Layer 2 of a small transformer language model trained on English Wikipedia (15 layers, counted from 0, width 128).
A neuron adds its activation times its output weights to the MLP's output. To switch it off is to set its activation to zero at one token and run the rest of the model.

Output weights of the MLP neurons that the questions are about. A number n stands for (n - 128) times 0.0098.
n11: 132, 141, 87, 106, 136, 139, 165, 188, 95, 129, 140, 85, 159, 137, 118, 108, 112, 142, 121, 120, 109, 105, 138, 105, 113, 165, 116, 128, 77, 115, 116, 193, 156, 126, 153, 132, 142, 142, 168, 121, 129, 94, 111, 126, 110, 136, 133, 108, 116, 94, 137, 173, 121, 180, 137, 156, 124, 84, 143, 117, 92, 119, 160, 119, 159, 126, 134, 141, 111, 143, 159, 138, 167, 165, 154, 86, 159, 160, 182, 124, 120, 109, 123, 153, 132, 96, 121, 86, 115, 161, 122, 124, 141, 103, 128, 116, 89, 133, 57, 156, 86, 155, 203, 132, 168, 132, 138, 130, 137, 148, 144, 142, 99, 160, 100, 161, 133, 99, 115, 135, 115, 168, 149, 100, 108, 164, 119, 145
n38: 104, 96, 141, 120, 57, 146, 78, 90, 172, 143, 94, 109, 101, 122, 137, 167, 156, 99, 87, 129, 102, 131, 178, 126, 103, 156, 99, 188, 135, 138, 115, 121, 119, 169, 138, 148, 137, 131, 92, 125, 143, 135, 150, 84, 89, 116, 131, 148, 138, 142, 135, 165, 158, 129, 141, 67, 137, 150, 129, 98, 165, 73, 114, 93, 105, 110, 146, 116, 167, 119, 134, 105, 54, 97, 132, 112, 162, 132, 124, 147, 149, 138, 89, 176, 172, 156, 108, 182, 122, 130, 180, 154, 103, 140, 145, 134, 175, 81, 68, 96, 168, 187, 122, 152, 158, 159, 104, 143, 145, 122, 87, 140, 115, 158, 122, 133, 115, 119, 129, 109, 103, 107, 99, 108, 151, 145, 177, 86
n45: 147, 116, 107, 104, 131, 85, 113, 52, 192, 139, 129, 119, 115, 130, 120, 136, 150, 113, 117, 110, 118, 135, 135, 106, 91, 111, 165, 123, 150, 140, 116, 135, 158, 200, 114, 129, 159, 112, 145, 119, 76, 87, 94, 185, 121, 107, 101, 133, 125, 120, 136, 92, 156, 154, 118, 175, 164, 114, 138, 138, 159, 138, 110, 104, 137, 97, 147, 135, 106, 126, 124, 131, 127, 108, 162, 127, 139, 102, 116, 132, 91, 77, 125, 159, 126, 137, 227, 132, 121, 110, 112, 146, 130, 157, 121, 107, 107, 144, 157, 141, 141, 141, 109, 188, 105, 184, 132, 90, 117, 134, 96, 120, 122, 144, 100, 114, 120, 131, 116, 136, 131, 76, 104, 124, 136, 116, 126, 81
n59: 114, 132, 151, 114, 47, 180, 130, 100, 166, 167, 121, 133, 155, 98, 92, 139, 161, 93, 111, 136, 118, 184, 134, 127, 118, 158, 144, 115, 132, 124, 162, 98, 107, 159, 177, 124, 106, 104, 124, 160, 117, 161, 112, 178, 91, 135, 130, 133, 121, 107, 174, 103, 93, 123, 135, 151, 82, 124, 112, 153, 147, 148, 108, 140, 120, 94, 117, 172, 134, 159, 147, 134, 135, 94, 93, 113, 152, 146, 132, 142, 153, 87, 147, 146, 143, 105, 105, 143, 139, 147, 125, 112, 110, 143, 162, 151, 122, 201, 129, 104, 149, 176, 85, 89, 108, 173, 135, 136, 96, 66, 122, 150, 126, 76, 132, 119, 119, 130, 115, 79, 130, 105, 123, 147, 130, 138, 143, 141
n64: 169, 127, 128, 127, 144, 145, 153, 122, 128, 104, 143, 138, 134, 76, 135, 155, 109, 103, 144, 114, 152, 158, 120, 139, 126, 138, 100, 129, 108, 112, 149, 117, 121, 136, 137, 109, 82, 121, 131, 199, 92, 159, 124, 166, 82, 155, 159, 123, 131, 143, 180, 133, 133, 131, 198, 73, 142, 89, 155, 140, 102, 107, 106, 90, 131, 130, 130, 103, 102, 143, 194, 168, 112, 86, 102, 113, 113, 104, 122, 166, 158, 128, 161, 102, 177, 138, 148, 136, 169, 130, 186, 174, 131, 169, 138, 162, 135, 154, 112, 184, 63, 106, 135, 92, 152, 136, 184, 122, 118, 113, 106, 114, 92, 175, 168, 155, 166, 125, 179, 89, 138, 154, 149, 118, 50, 106, 147, 108
n119: 112, 117, 139, 94, 140, 124, 185, 112, 112, 98, 108, 100, 142, 153, 109, 107, 129, 121, 151, 141, 154, 104, 152, 105, 123, 91, 112, 99, 95, 119, 143, 133, 102, 164, 95, 155, 168, 129, 154, 191, 92, 133, 115, 146, 128, 165, 100, 189, 132, 98, 136, 140, 159, 119, 108, 140, 147, 147, 136, 112, 79, 124, 138, 103, 127, 139, 142, 149, 119, 132, 166, 146, 126, 169, 93, 130, 168, 49, 114, 100, 118, 130, 159, 137, 104, 187, 111, 149, 185, 106, 68, 163, 172, 105, 187, 190, 123, 129, 137, 80, 160, 119, 114, 125, 64, 145, 142, 175, 164, 136, 127, 128, 137, 145, 162, 144, 195, 113, 110, 138, 123, 131, 162, 144, 182, 135, 122, 157
n133: 132, 125, 124, 125, 145, 129, 144, 123, 123, 195, 97, 142, 130, 100, 100, 139, 132, 84, 151, 167, 150, 118, 103, 132, 120, 144, 166, 184, 117, 131, 134, 103, 149, 149, 105, 128, 55, 130, 151, 98, 121, 130, 136, 178, 115, 209, 139, 109, 145, 116, 121, 145, 118, 101, 104, 133, 100, 98, 126, 143, 109, 135, 140, 146, 139, 146, 108, 122, 122, 88, 116, 109, 138, 109, 111, 126, 126, 101, 146, 151, 162, 113, 141, 134, 120, 113, 181, 136, 102, 167, 106, 151, 162, 137, 123, 87, 113, 110, 163, 104, 121, 121, 149, 93, 139, 137, 201, 212, 126, 118, 156, 177, 122, 121, 186, 172, 187, 128, 163, 130, 163, 79, 130, 107, 175, 97, 180, 111
n137: 144, 104, 81, 122, 153, 149, 130, 95, 104, 145, 102, 146, 83, 127, 147, 151, 159, 141, 152, 120, 155, 111, 169, 132, 127, 124, 107, 113, 141, 118, 105, 113, 124, 172, 114, 173, 136, 121, 146, 172, 141, 139, 124, 110, 144, 96, 120, 156, 140, 136, 130, 120, 136, 94, 144, 76, 121, 140, 136, 129, 145, 172, 143, 133, 144, 126, 192, 120, 140, 106, 119, 110, 135, 111, 125, 121, 196, 141, 183, 167, 80, 122, 123, 118, 161, 98, 124, 203, 92, 120, 112, 157, 131, 141, 129, 147, 195, 164, 95, 134, 109, 118, 107, 175, 78, 83, 153, 140, 132, 90, 89, 126, 97, 152, 129, 124, 112, 138, 121, 127, 139, 104, 141, 123, 107, 200, 126, 130
n171: 111, 98, 147, 88, 107, 164, 143, 97, 141, 135, 105, 113, 115, 88, 135, 118, 128, 125, 114, 120, 97, 116, 120, 110, 149, 130, 142, 124, 139, 184, 100, 155, 149, 146, 125, 122, 137, 124, 123, 147, 183, 154, 111, 144, 92, 116, 88, 74, 107, 161, 35, 148, 87, 99, 100, 155, 156, 153, 97, 100, 135, 160, 179, 104, 136, 136, 172, 144, 129, 119, 141, 69, 131, 158, 105, 99, 122, 94, 152, 138, 167, 182, 138, 155, 106, 171, 191, 117, 165, 149, 115, 155, 143, 99, 112, 112, 140, 100, 162, 138, 113, 153, 115, 144, 159, 166, 118, 123, 145, 173, 122, 178, 135, 168, 107, 141, 95, 164, 60, 104, 139, 90, 93, 126, 163, 120, 181, 60
n218: 88, 118, 153, 123, 148, 110, 116, 114, 101, 136, 94, 221, 88, 125, 136, 145, 137, 125, 111, 69, 110, 102, 100, 115, 86, 130, 147, 111, 147, 134, 161, 182, 125, 118, 125, 117, 110, 129, 150, 135, 130, 135, 132, 173, 160, 103, 109, 124, 146, 106, 86, 77, 108, 150, 104, 137, 76, 130, 97, 150, 139, 155, 125, 112, 131, 136, 186, 86, 125, 125, 37, 156, 172, 109, 166, 196, 89, 104, 161, 130, 116, 136, 142, 149, 98, 150, 88, 137, 148, 126, 70, 73, 176, 118, 97, 116, 117, 107, 118, 88, 120, 126, 120, 134, 124, 154, 119, 157, 151, 144, 129, 149, 174, 154, 126, 146, 152, 129, 120, 102, 138, 126, 128, 118, 160, 147, 156, 83
n238: 82, 86, 176, 144, 163, 113, 7, 87, 135, 106, 153, 121, 130, 150, 110, 109, 96, 134, 111, 105, 134, 154, 133, 108, 163, 151, 150, 163, 168, 119, 147, 133, 143, 130, 98, 141, 152, 114, 144, 105, 168, 81, 96, 148, 87, 136, 90, 114, 115, 177, 131, 180, 94, 148, 93, 131, 162, 85, 106, 139, 156, 160, 120, 119, 102, 170, 121, 153, 109, 127, 112, 100, 110, 164, 139, 89, 142, 95, 127, 96, 157, 156, 123, 133, 79, 113, 139, 147, 171, 143, 144, 102, 116, 152, 117, 101, 120, 105, 82, 120, 181, 124, 147, 144, 111, 175, 132, 144, 93, 111, 127, 150, 142, 127, 124, 173, 162, 128, 127, 105, 125, 137, 142, 91, 113, 139, 191, 95
n246: 125, 138, 79, 160, 161, 146, 114, 118, 131, 162, 158, 186, 145, 110, 126, 108, 110, 182, 113, 162, 205, 78, 103, 126, 148, 122, 164, 101, 112, 118, 151, 121, 110, 136, 112, 117, 154, 144, 139, 87, 129, 100, 119, 115, 108, 121, 134, 134, 114, 151, 130, 132, 163, 192, 137, 108, 115, 173, 118, 173, 80, 155, 191, 120, 110, 104, 122, 156, 150, 161, 171, 123, 125, 104, 141, 131, 123, 100, 119, 90, 132, 122, 142, 118, 127, 106, 74, 124, 132, 127, 114, 117, 195, 124, 128, 139, 113, 124, 118, 178, 119, 132, 130, 156, 108, 121, 111, 122, 138, 128, 174, 170, 104, 124, 93, 96, 89, 82, 91, 131, 147, 146, 113, 98, 124, 140, 154, 137
n255: 187, 168, 160, 129, 101, 129, 101, 112, 143, 78, 105, 74, 110, 118, 142, 132, 92, 106, 104, 172, 175, 113, 95, 76, 71, 117, 137, 120, 136, 114, 101, 80, 170, 146, 107, 130, 121, 126, 114, 115, 135, 126, 95, 124, 140, 122, 122, 140, 220, 92, 110, 156, 142, 106, 96, 125, 145, 126, 147, 56, 117, 92, 141, 153, 143, 101, 144, 127, 146, 104, 158, 144, 120, 156, 161, 142, 162, 92, 125, 118, 120, 117, 121, 90, 191, 132, 116, 153, 83, 152, 70, 150, 130, 117, 140, 117, 83, 85, 154, 114, 135, 134, 142, 181, 107, 115, 104, 209, 82, 95, 114, 132, 136, 109, 171, 95, 102, 112, 168, 110, 164, 169, 123, 123, 134, 116, 160, 131
n281: 140, 128, 154, 109, 111, 135, 138, 98, 147, 146, 117, 107, 103, 142, 99, 85, 138, 100, 107, 145, 124, 140, 152, 132, 132, 122, 127, 97, 210, 118, 141, 148, 102, 122, 144, 124, 68, 69, 120, 123, 98, 100, 149, 104, 131, 91, 154, 178, 137, 115, 108, 87, 174, 111, 95, 123, 103, 147, 130, 168, 138, 140, 103, 147, 64, 148, 139, 158, 156, 117, 113, 106, 114, 151, 67, 99, 102, 139, 139, 115, 132, 147, 181, 192, 123, 146, 136, 117, 157, 193, 87, 141, 139, 130, 147, 142, 153, 139, 120, 154, 150, 167, 99, 117, 65, 115, 141, 144, 120, 129, 135, 95, 140, 135, 85, 147, 104, 133, 154, 156, 94, 127, 137, 121, 110, 83, 99, 110
n305: 129, 134, 115, 134, 149, 98, 83, 128, 144, 138, 124, 122, 80, 92, 109, 125, 169, 118, 113, 146, 154, 108, 72, 127, 96, 113, 160, 71, 69, 103, 101, 142, 94, 135, 154, 170, 117, 130, 79, 89, 135, 147, 149, 156, 96, 166, 125, 114, 107, 165, 87, 110, 143, 103, 133, 129, 125, 160, 123, 140, 116, 150, 134, 121, 137, 187, 79, 117, 96, 112, 176, 138, 101, 104, 148, 122, 110, 111, 49, 105, 113, 139, 163, 166, 113, 145, 146, 120, 108, 94, 81, 102, 168, 80, 113, 138, 109, 135, 119, 157, 124, 118, 147, 173, 145, 115, 163, 114, 124, 125, 197, 132, 109, 125, 137, 133, 119, 160, 122, 139, 116, 163, 137, 94, 160, 95, 106, 77
n311: 133, 155, 157, 142, 182, 178, 165, 154, 111, 133, 95, 145, 168, 104, 111, 150, 126, 129, 108, 159, 119, 121, 81, 120, 83, 127, 111, 95, 162, 121, 129, 112, 71, 163, 121, 124, 116, 116, 143, 121, 161, 113, 181, 152, 139, 171, 158, 95, 87, 163, 180, 100, 130, 154, 93, 78, 122, 111, 99, 118, 123, 129, 166, 113, 105, 130, 113, 121, 145, 116, 146, 158, 180, 144, 92, 140, 191, 132, 122, 90, 112, 145, 141, 103, 174, 68, 166, 137, 78, 149, 156, 128, 88, 127, 77, 143, 170, 117, 113, 106, 137, 112, 130, 104, 170, 110, 122, 143, 129, 95, 101, 121, 134, 80, 99, 114, 183, 134, 159, 132, 113, 102, 132, 116, 83, 128, 103, 148

Each question names a token from some text and the token that comes next. It shows the activations a of the neurons there, in the order above. A number n stands for (n - 128) times 0.15.

Then comes g, the gradient of the next token's log-probability with respect to the MLP's output, scaled to length 1. A neuron's effect is roughly proportional to its activation times (output weights . g). A number n stands for (n - 128) times 0.0033.

"le", then "."
a: 122, 130, 130, 127, 111, 125, 128, 130, 150, 128, 128, 127, 128, 127, 128, 128
g: 135, 132, 86, 125, 89, 144, 168, 136, 132, 113, 166, 108, 184, 142, 135, 129, 153, 178, 137, 122, 119, 67, 174, 135, 118, 110, 124, 162, 91, 124, 82, 141, 82, 110, 146, 133, 103, 143, 88, 95, 203, 95, 156, 127, 104, 125, 124, 72, 143, 146, 121, 158, 120, 184, 178, 169, 124, 131, 127, 134, 121, 143, 110, 133, 93, 77, 147, 79, 133, 119, 98, 135, 109, 129, 173, 150, 130, 121, 104, 159, 113, 130, 132, 144, 113, 167, 128, 143, 125, 100, 130, 160, 121, 106, 139, 92, 103, 90, 138, 82, 160, 130, 128, 143, 98, 129, 146, 120, 129, 123, 130, 141, 95, 144, 80, 131, 142, 139, 127, 140, 98, 115, 153, 80, 114, 55, 114, 112
Switching off which neuron hurts the next token most? n64

"ater", then ","
a: 129, 133, 125, 130, 128, 126, 128, 126, 128, 126, 129, 131, 126, 128, 128, 129
g: 79, 115, 123, 93, 136, 101, 115, 102, 109, 83, 131, 96, 129, 123, 119, 141, 141, 166, 156, 162, 118, 161, 117, 141, 137, 199, 131, 119, 102, 120, 105, 123, 130, 119, 150, 115, 149, 120, 106, 87, 133, 154, 144, 159, 129, 109, 156, 130, 161, 148, 156, 134, 95, 127, 46, 76, 177, 136, 159, 159, 139, 111, 120, 133, 141, 117, 155, 50, 112, 126, 105, 124, 135, 123, 93, 151, 138, 127, 150, 166, 87, 147, 156, 122, 123, 130, 80, 155, 91, 153, 98, 103, 126, 121, 143, 122, 146, 142, 97, 89, 111, 112, 192, 129, 111, 125, 147, 108, 163, 119, 105, 136, 94, 137, 139, 145, 88, 183, 103, 119, 77, 76, 113, 133, 127, 146, 161, 156
Switching off which neuron hurts the next token most? n38

" T", then "eam"
a: 129, 131, 129, 126, 128, 129, 127, 128, 128, 129, 129, 125, 128, 128, 128, 127
g: 130, 164, 120, 128, 82, 144, 94, 147, 75, 139, 143, 136, 96, 110, 114, 94, 131, 115, 128, 142, 70, 91, 177, 119, 100, 176, 136, 159, 158, 163, 191, 120, 122, 150, 129, 126, 137, 141, 130, 84, 104, 94, 127, 97, 119, 150, 181, 120, 89, 110, 127, 188, 132, 89, 161, 99, 121, 101, 173, 109, 138, 160, 113, 127, 120, 156, 182, 104, 116, 117, 100, 101, 109, 142, 145, 93, 129, 143, 82, 99, 132, 121, 132, 122, 93, 124, 123, 112, 153, 93, 130, 113, 128, 141, 130, 141, 180, 123, 100, 108, 77, 123, 90, 119, 113, 121, 166, 90, 185, 148, 112, 144, 102, 168, 114, 103, 129, 152, 146, 94, 109, 103, 137, 85, 142, 113, 115, 97
Switching off which neuron hurts the next token most? n38

" J", then "on"
a: 126, 131, 129, 129, 129, 127, 128, 128, 128, 128, 127, 128, 129, 129, 128, 128
g: 141, 166, 136, 100, 151, 94, 83, 96, 132, 125, 136, 101, 117, 198, 54, 123, 82, 127, 172, 98, 127, 150, 152, 139, 116, 141, 105, 121, 182, 145, 103, 138, 128, 124, 129, 147, 137, 159, 103, 139, 99, 159, 107, 83, 138, 118, 152, 112, 130, 122, 124, 140, 206, 145, 167, 128, 137, 166, 138, 162, 187, 125, 93, 80, 121, 122, 114, 129, 137, 102, 101, 119, 103, 113, 136, 111, 178, 128, 113, 120, 136, 141, 98, 142, 171, 107, 96, 133, 172, 81, 127, 149, 96, 166, 115, 110, 172, 123, 104, 137, 128, 99, 57, 116, 118, 157, 117, 135, 117, 143, 144, 155, 99, 107, 116, 134, 155, 98, 139, 161, 93, 109, 105, 137, 139, 140, 159, 131
Switching off which neuron hurts the next token most? n38

"port", then "s"
a: 128, 128, 131, 130, 127, 128, 128, 123, 99, 129, 133, 126, 124, 126, 131, 129
g: 149, 134, 116, 137, 103, 131, 162, 127, 125, 103, 93, 154, 156, 160, 103, 131, 129, 129, 171, 174, 136, 112, 142, 147, 170, 160, 166, 156, 114, 185, 154, 118, 152, 121, 96, 71, 64, 97, 155, 140, 166, 130, 119, 179, 138, 125, 122, 62, 141, 147, 163, 102, 124, 159, 92, 139, 95, 81, 113, 133, 106, 152, 103, 154, 148, 146, 172, 142, 129, 132, 131, 128, 143, 97, 70, 133, 114, 145, 126, 119, 68, 145, 153, 130, 122, 122, 157, 163, 78, 136, 153, 91, 189, 140, 134, 178, 128, 111, 119, 100, 123, 138, 105, 104, 147, 156, 177, 106, 147, 105, 142, 147, 136, 86, 156, 112, 130, 153, 127, 125, 119, 90, 119, 149, 121, 157, 129, 136
Which two neurons, each switched off alone, lower its probability most, in order? n255, n59

"i", then "ens"
a: 129, 126, 128, 128, 128, 129, 128, 128, 126, 129, 127, 128, 131, 117, 128, 127
g: 128, 101, 127, 140, 144, 123, 87, 109, 84, 101, 154, 74, 120, 169, 151, 110, 106, 123, 126, 121, 81, 79, 113, 136, 118, 131, 92, 153, 111, 102, 164, 128, 183, 114, 132, 120, 139, 143, 174, 122, 93, 152, 136, 151, 115, 115, 195, 132, 116, 125, 96, 118, 111, 167, 155, 100, 128, 112, 111, 140, 102, 111, 159, 193, 135, 120, 170, 117, 103, 130, 72, 129, 159, 128, 73, 111, 127, 171, 74, 153, 139, 142, 174, 136, 116, 130, 156, 87, 91, 126, 129, 123, 108, 89, 144, 139, 114, 119, 131, 174, 131, 203, 149, 103, 132, 111, 109, 115, 105, 177, 130, 127, 97, 98, 109, 138, 105, 149, 141, 160, 101, 141, 121, 105, 105, 93, 139, 157
Which neuron, switched off, raises the next token's probability most? n281

"-", then "M"
a: 128, 129, 130, 123, 128, 131, 128, 128, 128, 127, 129, 128, 129, 129, 128, 129
g: 134, 165, 161, 116, 129, 156, 147, 125, 140, 124, 140, 94, 118, 171, 120, 128, 163, 123, 134, 119, 172, 138, 172, 147, 108, 130, 92, 113, 147, 122, 148, 134, 119, 149, 146, 131, 110, 82, 172, 188, 92, 135, 204, 117, 100, 124, 163, 184, 128, 135, 158, 117, 156, 131, 104, 104, 128, 128, 113, 92, 111, 154, 182, 102, 101, 125, 134, 127, 139, 151, 146, 157, 133, 118, 128, 60, 117, 110, 147, 143, 130, 131, 63, 114, 136, 126, 118, 137, 165, 116, 156, 119, 117, 85, 158, 158, 162, 150, 113, 91, 178, 94, 172, 91, 94, 172, 102, 146, 121, 146, 138, 119, 154, 175, 116, 125, 110, 115, 144, 61, 134, 150, 123, 154, 171, 149, 122, 114
Which neuron, switched off, raises the next token's probability most? n59

"'", then " ch"
a: 127, 129, 128, 132, 139, 129, 129, 128, 126, 127, 129, 128, 129, 133, 128, 128
g: 120, 118, 149, 149, 144, 110, 121, 124, 129, 135, 94, 102, 72, 137, 133, 108, 81, 99, 135, 122, 116, 104, 210, 109, 101, 104, 89, 155, 130, 167, 143, 121, 63, 155, 179, 117, 135, 126, 139, 75, 122, 153, 137, 165, 113, 138, 110, 137, 114, 95, 133, 97, 122, 207, 103, 137, 132, 130, 121, 155, 120, 146, 147, 102, 169, 149, 96, 69, 95, 85, 130, 121, 112, 125, 147, 106, 129, 101, 151, 131, 117, 151, 123, 144, 138, 95, 125, 112, 139, 134, 127, 88, 104, 127, 116, 88, 92, 145, 115, 131, 150, 88, 158, 178, 101, 112, 147, 153, 187, 121, 150, 123, 98, 108, 176, 97, 140, 107, 124, 165, 126, 144, 121, 140, 155, 111, 82, 163
Which neuron, switched off, raises the next token's probability most? n64

"z", then "ale"
a: 126, 131, 129, 147, 129, 130, 117, 128, 126, 129, 126, 126, 127, 126, 130, 127
g: 173, 155, 133, 131, 152, 146, 104, 105, 195, 144, 193, 160, 118, 137, 119, 139, 126, 126, 120, 106, 154, 214, 109, 80, 119, 88, 132, 129, 110, 93, 103, 134, 105, 121, 130, 139, 107, 134, 111, 117, 131, 160, 109, 107, 105, 76, 139, 158, 138, 142, 146, 121, 96, 142, 114, 166, 127, 138, 137, 156, 178, 133, 102, 171, 158, 145, 122, 127, 136, 122, 153, 138, 95, 120, 120, 125, 64, 147, 144, 130, 122, 126, 115, 156, 150, 123, 100, 151, 185, 136, 141, 130, 95, 123, 147, 172, 95, 134, 113, 138, 108, 67, 149, 115, 128, 175, 120, 128, 157, 141, 136, 86, 169, 104, 165, 155, 151, 110, 98, 133, 164, 188, 132, 117, 92, 120, 124, 183
Switching off which neuron hurts the next token most? n59

"ure", then " ev"
a: 120, 125, 128, 128, 126, 126, 131, 127, 113, 130, 127, 128, 127, 116, 130, 128
g: 187, 199, 134, 127, 203, 169, 141, 120, 147, 122, 132, 129, 109, 118, 160, 148, 116, 138, 97, 112, 163, 121, 136, 73, 107, 164, 176, 141, 131, 118, 192, 126, 165, 98, 147, 132, 113, 157, 144, 147, 140, 123, 141, 110, 120, 156, 138, 150, 112, 112, 130, 121, 107, 168, 99, 165, 97, 128, 154, 89, 98, 151, 88, 126, 117, 105, 101, 89, 89, 105, 124, 98, 121, 135, 172, 102, 105, 102, 110, 151, 95, 112, 126, 105, 160, 161, 119, 112, 82, 112, 162, 127, 126, 112, 157, 99, 119, 105, 111, 100, 114, 131, 94, 133, 114, 89, 113, 149, 141, 149, 76, 124, 154, 90, 98, 147, 189, 102, 124, 148, 150, 100, 133, 136, 91, 153, 95, 124
Switching off which neuron hurts the next token most? n171

" L", then "uc"
a: 128, 130, 128, 128, 129, 125, 130, 129, 128, 127, 131, 128, 128, 126, 128, 128
g: 127, 86, 124, 106, 190, 142, 91, 101, 139, 116, 117, 127, 137, 140, 138, 129, 122, 110, 138, 142, 137, 164, 151, 111, 162, 117, 151, 98, 164, 109, 123, 99, 87, 126, 63, 154, 165, 25, 67, 137, 139, 100, 104, 116, 151, 99, 194, 72, 138, 146, 106, 136, 139, 115, 121, 133, 153, 95, 76, 98, 108, 161, 122, 100, 152, 176, 142, 125, 147, 126, 121, 74, 127, 130, 127, 110, 110, 125, 130, 102, 123, 99, 118, 119, 138, 118, 115, 132, 144, 87, 136, 171, 110, 160, 163, 149, 128, 83, 139, 157, 147, 115, 114, 123, 145, 146, 117, 129, 120, 75, 132, 147, 149, 136, 118, 76, 152, 167, 123, 138, 124, 152, 113, 102, 113, 154, 157, 146
Switching off which neuron hurts the next token most? n238

"os", then "p"
a: 128, 126, 130, 124, 129, 129, 127, 128, 129, 130, 125, 127, 127, 126, 129, 128
g: 159, 139, 196, 126, 92, 108, 142, 160, 124, 135, 96, 111, 104, 146, 161, 123, 153, 113, 117, 151, 112, 110, 112, 132, 146, 65, 131, 143, 151, 136, 146, 144, 110, 201, 138, 68, 120, 123, 174, 101, 147, 153, 96, 94, 116, 153, 116, 147, 110, 95, 98, 129, 114, 142, 180, 106, 125, 135, 162, 124, 124, 152, 186, 152, 92, 130, 105, 176, 133, 142, 162, 130, 100, 118, 104, 140, 147, 135, 86, 89, 128, 118, 172, 102, 132, 83, 136, 131, 91, 116, 121, 164, 104, 111, 114, 113, 185, 162, 96, 139, 119, 127, 129, 140, 160, 119, 157, 137, 113, 171, 144, 121, 159, 138, 118, 74, 147, 130, 137, 97, 127, 139, 160, 124, 153, 77, 104, 75
Switching off which neuron hurts the next token most? n238

"a", then "'s"
a: 127, 130, 129, 127, 128, 129, 128, 128, 125, 128, 129, 128, 128, 128, 138, 128
g: 99, 138, 98, 123, 104, 153, 147, 143, 101, 140, 118, 105, 150, 133, 80, 136, 75, 153, 133, 80, 88, 198, 114, 139, 131, 125, 115, 115, 127, 104, 146, 122, 133, 94, 92, 128, 152, 146, 173, 147, 91, 100, 140, 125, 133, 112, 156, 124, 128, 145, 115, 115, 137, 108, 144, 118, 109, 116, 185, 134, 107, 172, 74, 136, 127, 185, 118, 135, 154, 111, 108, 98, 148, 161, 161, 155, 136, 125, 158, 99, 173, 120, 176, 152, 113, 157, 153, 120, 108, 160, 124, 149, 150, 127, 116, 135, 81, 127, 110, 88, 162, 104, 82, 155, 131, 78, 138, 127, 113, 114, 158, 138, 138, 136, 134, 64, 87, 86, 164, 160, 154, 81, 65, 126, 123, 128, 142, 121
Which neuron, switched off, raises the next token's probability most? n305

"ree", then " d"
a: 127, 128, 128, 129, 127, 127, 128, 111, 130, 129, 128, 128, 127, 124, 128, 124
g: 142, 99, 147, 148, 142, 86, 104, 124, 145, 91, 123, 136, 108, 137, 123, 152, 122, 113, 121, 148, 144, 183, 165, 173, 120, 157, 89, 121, 145, 97, 106, 144, 157, 131, 136, 108, 106, 125, 103, 152, 145, 133, 160, 111, 132, 124, 112, 163, 153, 122, 95, 129, 103, 116, 185, 133, 171, 137, 172, 115, 129, 152, 169, 122, 125, 18, 107, 152, 134, 169, 102, 122, 141, 138, 160, 176, 134, 102, 88, 101, 130, 154, 99, 118, 142, 126, 166, 98, 118, 142, 175, 138, 164, 81, 113, 136, 117, 93, 154, 103, 104, 131, 154, 145, 90, 117, 93, 156, 161, 192, 151, 124, 174, 143, 144, 142, 124, 128, 95, 78, 137, 120, 132, 170, 131, 128, 122, 129
Switching off which neuron hurts the next token most? n137

"ity", then " D"
a: 128, 128, 128, 128, 130, 123, 129, 127, 135, 129, 128, 126, 124, 128, 127, 128
g: 138, 157, 167, 186, 130, 120, 116, 138, 127, 150, 114, 131, 122, 83, 152, 125, 116, 127, 125, 121, 151, 209, 170, 152, 113, 100, 112, 142, 117, 162, 59, 105, 98, 110, 117, 72, 190, 146, 177, 145, 104, 118, 173, 168, 157, 155, 117, 128, 131, 133, 108, 132, 125, 145, 151, 134, 89, 85, 153, 119, 99, 93, 140, 134, 82, 151, 109, 166, 137, 120, 134, 115, 118, 164, 105, 113, 114, 135, 93, 132, 147, 122, 123, 110, 115, 98, 137, 82, 129, 159, 148, 119, 131, 109, 170, 109, 142, 153, 73, 105, 123, 86, 124, 149, 120, 150, 83, 145, 155, 123, 132, 167, 154, 127, 103, 127, 101, 107, 144, 136, 171, 129, 132, 118, 165, 131, 63, 166
Which neuron, switched off, raises the next token's probability most? n171

"s", then ";"
a: 127, 128, 129, 128, 128, 126, 106, 127, 128, 130, 130, 128, 128, 126, 128, 128
g: 103, 137, 128, 174, 103, 129, 94, 123, 117, 71, 163, 108, 95, 128, 96, 92, 105, 159, 151, 106, 136, 132, 101, 110, 140, 122, 137, 120, 132, 109, 117, 148, 179, 96, 144, 73, 187, 89, 79, 107, 107, 127, 118, 142, 118, 109, 172, 126, 96, 110, 87, 151, 136, 156, 127, 119, 145, 106, 142, 105, 127, 148, 127, 106, 162, 104, 156, 96, 173, 99, 108, 130, 82, 137, 113, 103, 149, 145, 134, 119, 65, 165, 77, 119, 122, 159, 135, 131, 110, 101, 149, 100, 118, 86, 110, 86, 70, 145, 180, 120, 137, 140, 114, 132, 140, 136, 170, 97, 115, 101, 130, 142, 174, 113, 92, 163, 108, 104, 132, 111, 91, 102, 100, 91, 91, 130, 124, 149
Switching off which neuron hurts the next token most? n133

"c", then "ies"
a: 127, 132, 131, 128, 127, 127, 129, 130, 128, 129, 127, 126, 126, 128, 128, 126
g: 86, 132, 98, 142, 159, 130, 138, 131, 138, 185, 158, 136, 134, 124, 134, 111, 131, 115, 133, 90, 167, 142, 109, 129, 130, 164, 132, 138, 179, 120, 168, 82, 163, 158, 141, 146, 137, 116, 154, 117, 78, 139, 91, 147, 143, 150, 127, 125, 154, 147, 111, 113, 116, 103, 129, 133, 184, 130, 147, 129, 79, 149, 158, 120, 164, 158, 126, 171, 94, 164, 159, 104, 118, 121, 134, 179, 121, 160, 168, 138, 154, 124, 81, 165, 133, 139, 116, 132, 97, 163, 126, 185, 197, 117, 91, 116, 89, 128, 131, 118, 136, 97, 137, 133, 83, 102, 152, 111, 123, 82, 65, 178, 164, 155, 118, 129, 106, 130, 129, 122, 121, 155, 113, 181, 157, 114, 152, 147
Which neuron, switched off, raises the next token's probability most? n38

"a", then "us"
a: 128, 127, 128, 127, 130, 130, 129, 129, 125, 130, 130, 127, 128, 128, 209, 129
g: 112, 137, 101, 113, 108, 155, 141, 122, 135, 151, 67, 102, 65, 125, 97, 116, 130, 156, 159, 168, 121, 103, 164, 132, 140, 138, 150, 102, 140, 124, 163, 106, 120, 141, 117, 151, 98, 149, 98, 131, 175, 94, 176, 116, 160, 134, 103, 75, 102, 127, 154, 150, 130, 143, 176, 111, 140, 96, 68, 128, 94, 144, 115, 216, 164, 132, 126, 130, 132, 128, 113, 119, 115, 129, 160, 147, 87, 187, 124, 79, 164, 137, 172, 155, 125, 156, 155, 123, 173, 139, 86, 161, 126, 128, 153, 132, 124, 142, 130, 137, 131, 145, 121, 102, 189, 73, 151, 105, 109, 128, 114, 131, 120, 117, 101, 153, 122, 95, 123, 99, 122, 122, 146, 94, 144, 119, 133, 93
Switching off which neuron hurts the next token most? n305